Layer 13 of a small transformer language model trained on English Wikipedia (21 layers, counted from 0, width 64).
In attention head 0, each number of a token's query is one row of weights dot the token's vector x plus its bias. The head spreads its attention over the tokens so far by the softmax of query dot key.

Query weights of the head. A number n stands for (n - 500) times 0.00095.
q0 (bias -0.202): 455,366,600,593,619,684,484,350,511,676,454,777,512,526,578,337,564,457,392,305,396,527,353,269,511,329,313,671,655,608,453,654,522,613,464,820,434,597,505,556,626,61,582,376,325,640,468,437,545,587,609,944,369,581,452,686,551,568,497,405,328,511,404,369
q1 (bias 0.280): 421,593,448,383,539,569,472,679,753,390,811,740,376,545,524,513,514,584,312,365,360,251,666,444,630,386,674,490,339,702,477,539,402,494,711,219,566,581,567,579,502,357,391,578,512,427,361,579,584,570,640,443,281,198,390,789,522,450,686,298,417,348,583,593
q2 (bias -0.525): 494,447,565,375,475,540,479,537,645,458,660,686,484,619,228,433,850,516,516,649,626,439,594,307,479,200,517,395,589,688,298,411,467,435,218,392,716,445,384,624,326,336,691,562,546,547,374,631,618,600,512,721,487,263,676,599,743,419,656,358,484,350,477,587
q3 (bias 0.650): 466,258,595,648,617,564,458,479,535,674,666,568,576,288,467,323,655,579,358,308,371,617,522,421,198,334,381,417,815,620,214,401,429,398,556,682,379,474,321,898,497,779,485,334,736,316,568,724,243,485,452,470,347,734,655,327,397,572,376,317,397,279,393,496
q4 (bias 0.015): 347,429,803,512,457,328,523,346,342,474,650,132,380,569,552,545,243,610,427,627,452,635,609,573,476,261,665,586,458,593,630,647,154,622,385,526,198,443,529,495,727,499,665,425,453,508,455,526,504,282,351,691,536,448,466,531,336,499,710,632,579,570,554,443
q5 (bias 0.420): 584,529,594,424,524,615,252,374,618,579,526,684,422,585,410,415,463,501,449,262,551,557,519,538,576,474,226,427,341,411,327,501,228,468,430,282,584,544,467,348,420,691,611,629,720,385,282,694,441,567,492,562,487,790,730,684,302,907,561,377,582,360,253,379
q6 (bias 0.064): 688,369,418,431,458,418,507,472,413,335,694,501,294,461,503,539,528,571,482,612,496,475,662,576,372,612,538,544,473,445,467,496,570,467,462,793,643,666,411,300,569,572,547,520,473,517,661,438,611,358,238,303,567,498,529,477,417,465,574,515,561,591,695,447
q7 (bias 0.307): 250,361,495,555,409,451,488,555,255,765,693,439,627,498,540,280,562,454,367,506,560,712,497,706,293,740,449,518,402,661,363,516,826,284,466,234,491,424,483,528,272,538,522,736,408,469,325,287,584,349,345,470,394,527,509,558,403,440,459,746,351,613,556,519
q8 (bias 0.200): 454,771,493,299,452,592,400,798,508,712,545,630,157,433,552,456,537,807,517,557,566,337,485,559,329,458,522,449,394,307,478,822,330,491,488,326,751,466,662,649,364,558,636,355,629,297,321,450,396,408,399,477,606,445,599,565,400,698,295,655,434,504,551,655
q9 (bias -0.389): 502,448,509,573,519,383,342,626,311,490,437,451,722,380,303,549,537,283,644,639,100,575,568,591,499,405,430,643,251,503,862,612,415,530,497,762,412,544,614,141,592,327,643,437,435,593,518,658,574,578,445,527,666,431,310,370,466,471,690,653,247,597,357,629
q10 (bias -0.385): 705,410,411,551,336,477,871,485,426,322,553,516,550,622,701,606,449,547,398,561,420,502,676,508,291,427,595,632,473,472,525,882,371,238,533,785,437,353,509,207,464,466,505,658,467,534,516,452,586,605,436,504,443,655,634,679,504,567,634,475,558,380,624,482
q11 (bias 0.536): 583,397,529,552,330,723,457,525,571,663,546,631,212,568,348,639,373,400,220,613,494,213,280,445,694,392,141,375,771,570,611,528,420,711,281,613,353,227,559,586,565,605,567,343,457,580,787,495,508,620,418,610,529,704,878,445,367,591,304,545,555,480,301,609
q12 (bias -0.570): 643,422,412,705,499,776,455,553,763,493,455,410,921,351,368,505,277,768,506,451,569,329,532,639,455,430,573,243,516,573,513,261,586,521,455,276,376,544,464,520,388,316,539,607,342,712,619,778,374,346,448,560,655,680,597,569,547,376,399,560,413,403,442,388
q13 (bias 0.003): 591,476,471,436,147,612,460,430,387,467,406,684,607,209,482,566,608,507,709,334,469,398,409,787,333,647,627,371,391,654,600,597,329,494,583,752,644,491,476,571,358,512,455,329,652,437,646,648,380,410,698,723,407,260,256,559,516,345,415,655,494,518,276,503
q14 (bias -0.845): 484,563,521,468,403,273,436,577,516,706,479,432,792,653,582,485,384,385,623,491,495,314,547,688,614,435,643,449,514,489,525,650,785,466,434,375,552,465,410,561,601,643,480,288,247,629,510,597,563,485,316,634,391,404,391,723,545,545,560,536,539,527,240,354
q15 (bias 0.666): 652,522,311,591,428,586,465,462,604,431,452,677,505,544,27,306,641,529,305,374,712,359,430,349,686,729,728,452,554,554,466,433,541,559,451,438,480,446,401,822,341,693,542,458,254,304,336,370,372,668,649,657,538,398,516,635,585,441,389,741,180,436,301,619
q16 (bias 0.015): 515,510,418,648,592,756,434,491,288,331,640,749,128,583,605,402,727,650,521,573,629,491,542,298,432,416,448,764,487,719,439,484,655,454,470,415,526,510,414,276,398,614,556,486,202,489,461,413,395,701,761,422,510,548,521,548,636,610,418,457,596,387,523,523
q17 (bias -0.081): 513,509,421,482,347,505,426,662,682,233,328,424,526,590,740,210,598,416,433,655,481,447,305,392,328,410,405,474,678,674,495,502,742,670,463,357,487,336,405,633,587,555,525,694,551,380,460,615,413,253,476,436,369,500,763,599,310,539,493,531,605,539,415,569
q18 (bias -0.221): 460,523,609,484,492,352,757,386,190,477,238,547,599,576,253,663,191,383,398,140,633,496,372,317,516,368,579,579,354,417,472,791,470,766,381,655,561,606,525,438,508,456,372,416,420,415,705,743,373,676,576,631,563,662,485,419,626,539,787,528,636,518,416,354
q19 (bias 0.649): 623,527,539,552,638,375,416,615,666,642,613,700,384,523,409,498,476,922,246,466,493,378,299,234,384,436,364,503,561,517,298,463,570,528,687,677,545,464,622,966,140,623,308,412,368,249,379,342,679,461,878,629,137,538,583,356,495,737,463,601,384,386,266,555
q20 (bias -0.305): 570,624,796,561,513,408,494,451,297,624,563,578,343,372,499,501,338,498,340,527,448,486,279,480,417,459,444,572,512,677,506,401,352,476,685,843,399,478,347,602,477,699,428,644,533,499,615,504,360,658,279,508,724,442,559,846,331,610,444,633,331,486,637,503
q21 (bias 0.131): 657,654,453,549,459,724,266,562,517,719,511,733,654,613,342,514,335,405,787,472,396,529,360,432,320,474,401,460,691,368,436,285,358,431,657,481,594,454,668,577,572,384,527,319,451,422,385,518,312,339,620,702,555,385,428,647,576,536,461,607,508,271,515,521
q22 (bias 0.300): 671,498,378,369,460,299,380,498,484,282,638,652,517,477,615,431,424,376,526,689,643,514,468,492,509,508,516,367,614,299,633,498,668,665,515,299,334,442,455,846,384,219,654,526,619,697,598,451,461,304,560,519,617,633,432,453,550,429,494,555,252,598,636,473
q23 (bias 0.022): 518,606,216,454,367,488,415,301,571,757,478,599,397,521,554,373,202,419,552,337,471,364,518,588,562,561,672,546,528,362,636,319,718,593,706,410,530,402,591,680,580,531,719,413,469,598,307,744,455,437,605,301,447,465,704,607,577,526,556,616,615,363,542,537
q24 (bias 0.351): 536,673,365,459,386,675,378,492,731,522,437,488,503,617,473,444,541,350,604,731,747,499,641,749,409,434,524,669,393,405,249,285,641,406,489,634,460,595,414,527,440,441,482,661,445,442,509,298,471,286,677,498,548,508,415,350,382,655,616,652,326,368,451,386
q25 (bias 0.509): 503,726,482,530,760,611,326,582,620,240,573,520,307,548,455,494,685,496,394,542,471,369,489,535,321,296,590,372,298,430,515,587,608,299,625,440,488,511,504,843,388,571,514,625,523,434,369,589,349,612,463,462,401,701,768,605,439,508,688,429,446,482,528,452
q26 (bias 0.005): 442,313,569,598,456,488,636,467,454,620,527,489,112,595,294,458,528,447,757,481,524,404,525,380,504,484,346,719,691,272,421,595,284,536,387,610,487,477,649,463,473,513,590,587,305,472,444,613,478,922,365,532,598,538,257,471,639,352,389,401,843,465,607,398
q27 (bias 0.289): 552,386,407,502,332,476,311,734,512,367,710,569,320,433,708,592,644,475,636,554,472,607,655,243,617,443,389,553,207,396,592,635,723,547,300,345,318,480,457,666,442,442,172,435,391,302,394,736,494,538,222,644,390,703,489,273,569,522,456,699,630,615,724,401
q28 (bias -0.008): 434,292,526,706,701,491,482,665,517,480,763,708,304,538,468,630,387,371,426,766,674,405,620,380,459,265,456,567,454,287,523,531,594,649,425,552,405,292,594,569,678,442,470,511,644,400,236,471,610,356,506,475,428,552,504,690,604,465,435,606,492,661,408,346
q29 (bias 0.412): 324,674,511,296,546,621,363,594,318,610,521,222,604,668,455,565,453,434,461,576,549,529,589,317,570,543,627,291,487,726,630,398,342,509,497,563,572,531,359,572,321,529,662,427,436,440,460,617,580,366,402,346,465,697,383,357,494,667,290,496,589,565,480,593
q30 (bias 0.604): 493,272,479,352,363,413,836,266,332,611,324,763,373,545,557,552,392,376,349,651,489,597,678,512,306,492,790,459,588,652,575,429,508,339,372,517,693,425,467,500,691,604,271,498,211,545,635,486,395,630,358,492,582,460,443,516,416,432,522,583,783,583,273,446
q31 (bias -0.489): 719,331,446,525,383,451,621,495,615,305,594,374,413,473,381,579,441,447,774,548,431,666,361,496,290,435,908,663,499,393,664,586,633,541,330,582,648,542,467,563,439,340,515,309,728,458,640,179,440,551,786,526,703,643,576,492,519,496,390,501,450,411,438,365

Each question shows a short text with each token's key, already scaled and adjusted for position as the last token sees it. A number n stands for (n - 500) times 0.0018.

Then comes the last token's vector x. A number n stands for (n - 500) times 0.0086.

0 " des": 338,477,483,311,494,383,573,378,412,472,458,187,507,419,524,553,464,508,481,264,501,506,646,635,574,582,444,417,432,548,514,594
1 " E": 435,347,598,158,501,397,368,362,419,615,690,187,558,426,551,478,524,505,684,192,469,629,628,539,605,393,497,578,441,422,285,805
2 "aux": 569,397,689,159,524,408,386,278,416,568,669,294,534,490,645,593,501,531,762,310,573,501,574,550,539,651,480,370,489,390,151,753
3 ",": 436,356,593,335,460,373,502,415,388,485,728,314,537,337,680,500,618,575,524,276,463,559,601,594,645,448,440,588,576,432,438,836
4 " la": 522,350,564,206,642,332,485,342,313,585,706,313,665,322,682,356,453,545,506,262,424,539,680,565,709,442,456,581,561,399,226,734
x: 756,516,438,457,588,708,409,426,377,614,426,573,305,380,732,316,345,485,652,557,464,581,524,318,639,629,699,579,433,404,393,328,425,289,526,574,400,433,530,750,568,402,525,354,404,446,582,490,489,466,410,402,360,577,505,334,746,483,483,616,462,599,338,449
Which token does the last token look at most, and with what share of its attention? 0 " des", with about 70%

0 "al": 364,487,478,332,462,356,562,362,413,477,476,239,492,430,500,549,487,514,476,298,502,511,654,633,558,580,449,439,432,542,557,589
1 "ik": 656,497,505,206,508,151,443,316,306,598,617,295,566,372,623,492,501,612,787,419,523,427,512,474,537,580,340,396,477,315,385,773
2 " took": 471,469,591,133,581,335,502,448,486,411,580,354,500,379,709,377,560,671,565,275,466,431,506,546,474,477,407,503,387,508,436,685
3 " dr": 384,452,568,134,645,312,657,441,380,492,834,159,662,384,660,311,498,439,611,297,596,485,657,508,575,430,379,402,375,466,468,653
4 "astic": 536,591,552,45,595,374,555,342,313,458,779,215,579,437,694,448,426,581,571,480,569,434,584,517,390,485,420,478,516,399,354,717
x: 414,605,240,558,652,463,538,410,560,276,497,727,247,558,579,456,383,505,511,470,334,524,648,505,444,743,521,411,311,552,470,539,423,490,610,435,310,435,502,788,408,644,423,510,486,709,532,389,356,584,584,468,370,547,401,347,656,388,451,468,376,638,444,604
Which token does the last token look at most, and with what share of its attention? 0 "al", with about 90%

0 "ud": 361,493,483,315,468,348,567,368,414,480,458,232,497,422,511,552,497,537,485,281,496,504,648,616,569,588,433,436,433,554,553,581
1 " (": 510,605,668,281,294,403,429,397,405,413,677,301,712,387,538,492,620,608,467,283,353,566,704,581,631,658,194,538,440,363,278,712
2 "sc": 468,408,686,56,725,359,549,435,382,647,660,281,699,442,785,367,399,570,538,171,440,459,633,461,488,261,217,576,548,336,259,784
3 "ulpt": 394,528,661,203,669,316,716,447,407,601,729,276,692,470,713,384,484,416,664,110,447,425,551,371,644,483,332,455,457,471,406,692
4 "or": 414,601,735,218,533,438,592,408,367,605,846,260,715,355,610,384,503,430,572,292,455,520,644,429,625,477,343,661,400,414,310,793
x: 533,578,363,511,542,512,534,582,681,310,448,702,373,457,473,472,548,582,546,370,603,474,594,570,660,484,250,466,474,554,472,367,464,326,596,501,346,720,527,641,704,551,428,423,395,667,571,451,304,442,505,349,284,613,618,28,669,702,278,459,336,541,429,631
Which token does the last token look at most, and with what share of its attention? 1 " (", with about 80%

0 "cl": 336,468,479,316,474,368,567,385,407,485,464,206,504,419,519,530,482,533,482,262,488,506,648,626,582,597,405,414,438,547,558,580
1 "ose": 426,511,538,174,506,326,420,303,298,523,730,247,603,373,663,476,449,553,643,382,427,482,508,533,555,539,274,515,491,458,357,716
2 ",": 470,421,575,352,505,349,534,429,385,452,786,300,513,292,658,482,602,549,479,408,472,539,633,598,592,522,474,576,534,391,425,809
3 " the": 480,474,529,288,498,319,562,385,331,446,590,309,437,445,612,488,486,458,530,432,498,549,597,510,517,503,421,551,537,448,438,647
4 " world": 476,410,654,357,511,329,530,406,499,379,840,247,508,502,734,453,467,610,623,384,605,486,581,502,493,502,327,464,414,448,297,795
x: 689,452,401,462,504,580,431,476,465,476,322,627,143,506,436,379,565,287,501,385,645,573,522,468,397,556,460,444,497,274,419,595,483,444,560,506,290,596,625,741,499,693,485,474,661,660,517,346,533,546,577,460,210,604,600,309,513,552,394,621,396,460,693,520
To which token does the last token give the most attention? 2 ","

0 " work": 350,485,495,330,457,356,548,392,428,438,458,220,485,439,516,566,489,542,482,290,502,506,635,621,542,578,417,416,409,562,538,601
1 " \"": 453,569,677,281,327,429,414,325,502,333,591,230,667,410,613,616,563,480,550,436,361,580,690,586,622,560,217,552,499,413,240,761
2 "F": 514,349,653,177,547,441,470,409,493,713,743,122,544,533,679,439,606,299,753,283,456,467,549,423,433,434,282,555,533,386,367,821
3 "a": 502,312,585,268,619,433,494,184,397,743,621,255,717,356,573,409,508,529,604,242,554,621,599,576,575,519,421,430,663,397,237,788
4 "una": 541,511,642,217,564,356,467,270,417,776,756,226,529,460,633,445,524,501,732,352,581,528,465,410,542,640,435,456,445,421,192,749
x: 595,658,435,391,619,476,398,499,571,564,418,649,96,387,475,494,490,562,425,681,559,432,384,568,421,602,477,378,506,532,321,422,310,202,521,411,402,584,618,668,573,462,568,658,670,690,562,576,411,374,544,771,418,610,554,315,722,551,549,406,242,523,277,509
To which token does the last token give the most attention? 1 " \""

0 "-": 358,482,491,329,456,357,567,396,406,469,458,221,506,422,500,559,507,521,453,293,493,496,652,601,606,601,390,424,443,535,548,584
1 "S": 358,308,535,133,496,452,587,347,359,666,692,162,479,403,524,426,668,366,681,258,462,465,472,566,529,480,412,411,508,389,411,722
2 "ul": 572,331,498,165,600,234,437,337,371,690,614,361,543,401,611,395,481,597,684,379,584,607,477,446,507,395,576,567,636,474,283,693
3 "ami": 532,432,512,205,534,303,509,338,352,674,776,366,650,385,625,344,356,549,763,374,691,432,565,561,580,728,331,431,554,392,311,617
4 ".": 465,457,553,300,495,395,539,489,563,383,671,277,547,387,626,493,594,548,545,388,518,577,596,591,637,591,430,516,498,397,374,668
x: 584,504,433,496,403,598,518,515,531,401,502,439,285,531,665,332,479,452,396,382,667,483,455,694,454,591,516,521,474,417,698,578,359,400,415,389,586,530,490,794,476,673,361,376,499,582,368,365,449,225,433,464,433,617,718,368,561,582,379,714,403,508,596,454
To which token does the last token give the most attention? 4 "."

0 " for": 368,507,501,328,467,362,568,368,418,454,462,224,490,428,532,566,484,529,475,289,503,502,639,628,550,576,430,455,421,548,535,605
1 " the": 418,460,486,306,471,333,536,398,314,467,580,225,479,445,639,502,481,462,526,365,529,560,566,562,515,461,414,506,481,449,461,715
2 " \"": 461,568,703,287,327,469,406,282,525,370,607,216,640,370,583,592,567,496,543,460,384,534,737,555,598,658,248,516,423,348,182,777
3 "P": 510,423,734,284,424,456,458,316,495,704,627,158,500,464,647,451,636,435,735,359,422,510,588,432,392,511,257,493,481,367,309,852
4 "rix": 516,538,741,232,429,467,344,113,478,564,605,390,673,459,528,576,486,555,495,242,429,651,552,409,533,441,310,471,555,314,267,839
x: 788,492,428,394,645,551,579,480,623,524,268,712,195,560,631,491,536,527,478,584,321,496,583,495,686,441,592,324,371,335,332,508,419,485,387,451,464,476,496,598,630,476,542,536,731,512,516,519,441,497,581,533,560,493,393,282,671,496,527,472,60,542,352,648
Which token does the last token look at most, and with what share of its attention? 2 " \"", with about 70%

0 " Some": 379,483,466,327,480,371,576,388,420,475,490,231,467,426,501,550,471,508,482,313,538,502,662,629,542,589,417,451,442,550,528,600
1 " stations": 394,372,517,296,568,364,450,419,500,431,718,157,451,343,698,533,478,644,660,209,627,386,372,599,468,665,386,321,419,473,384,753
2 " became": 445,328,502,282,593,281,544,437,439,412,592,319,511,392,713,415,515,706,503,299,474,480,565,524,583,555,261,550,489,472,474,809
3 " \"": 449,608,666,273,360,441,424,318,503,325,616,231,622,378,554,566,559,522,521,511,398,579,676,575,623,668,175,565,433,383,274,694
4 "N": 495,319,627,243,508,451,515,272,515,732,680,149,511,501,591,502,653,363,729,357,526,603,449,474,499,464,350,490,390,448,323,765
x: 673,514,460,395,526,411,470,366,383,625,416,413,344,357,448,417,589,632,539,437,546,493,445,526,470,563,693,450,475,272,484,142,397,251,386,671,712,484,617,684,609,651,626,588,607,613,344,419,685,473,665,620,349,612,612,391,594,431,508,378,298,490,466,565
Which token does the last token look at most, and with what share of its attention? 3 " \"", with about 50%

0 "s": 363,490,483,332,466,367,562,374,410,468,462,218,487,428,511,560,479,514,468,281,498,511,642,625,547,577,434,430,438,543,546,587
1 " \"": 472,584,706,291,327,452,419,308,497,373,600,250,670,419,656,621,581,468,565,420,334,574,723,573,622,562,232,550,481,416,206,769
2 "t": 511,287,726,198,550,484,561,380,462,669,650,197,610,562,722,553,430,469,684,341,463,470,427,391,389,278,373,498,394,419,286,752
3 "ro": 490,416,699,230,559,447,471,188,397,625,598,287,742,426,733,442,444,614,677,383,467,488,531,429,642,444,279,604,484,412,246,944
4 "is": 445,566,668,328,440,363,567,319,336,645,781,216,609,405,585,493,662,432,694,349,440,372,575,388,626,621,364,505,467,364,167,730
x: 923,594,552,523,547,436,362,469,644,390,556,645,204,494,484,515,612,530,432,509,466,461,618,570,438,585,621,568,540,540,433,401,367,214,451,331,526,549,706,655,493,493,460,480,576,522,546,437,336,407,488,584,466,691,521,195,638,511,339,396,316,671,229,428
To which token does the last token give the most attention? 1 " \""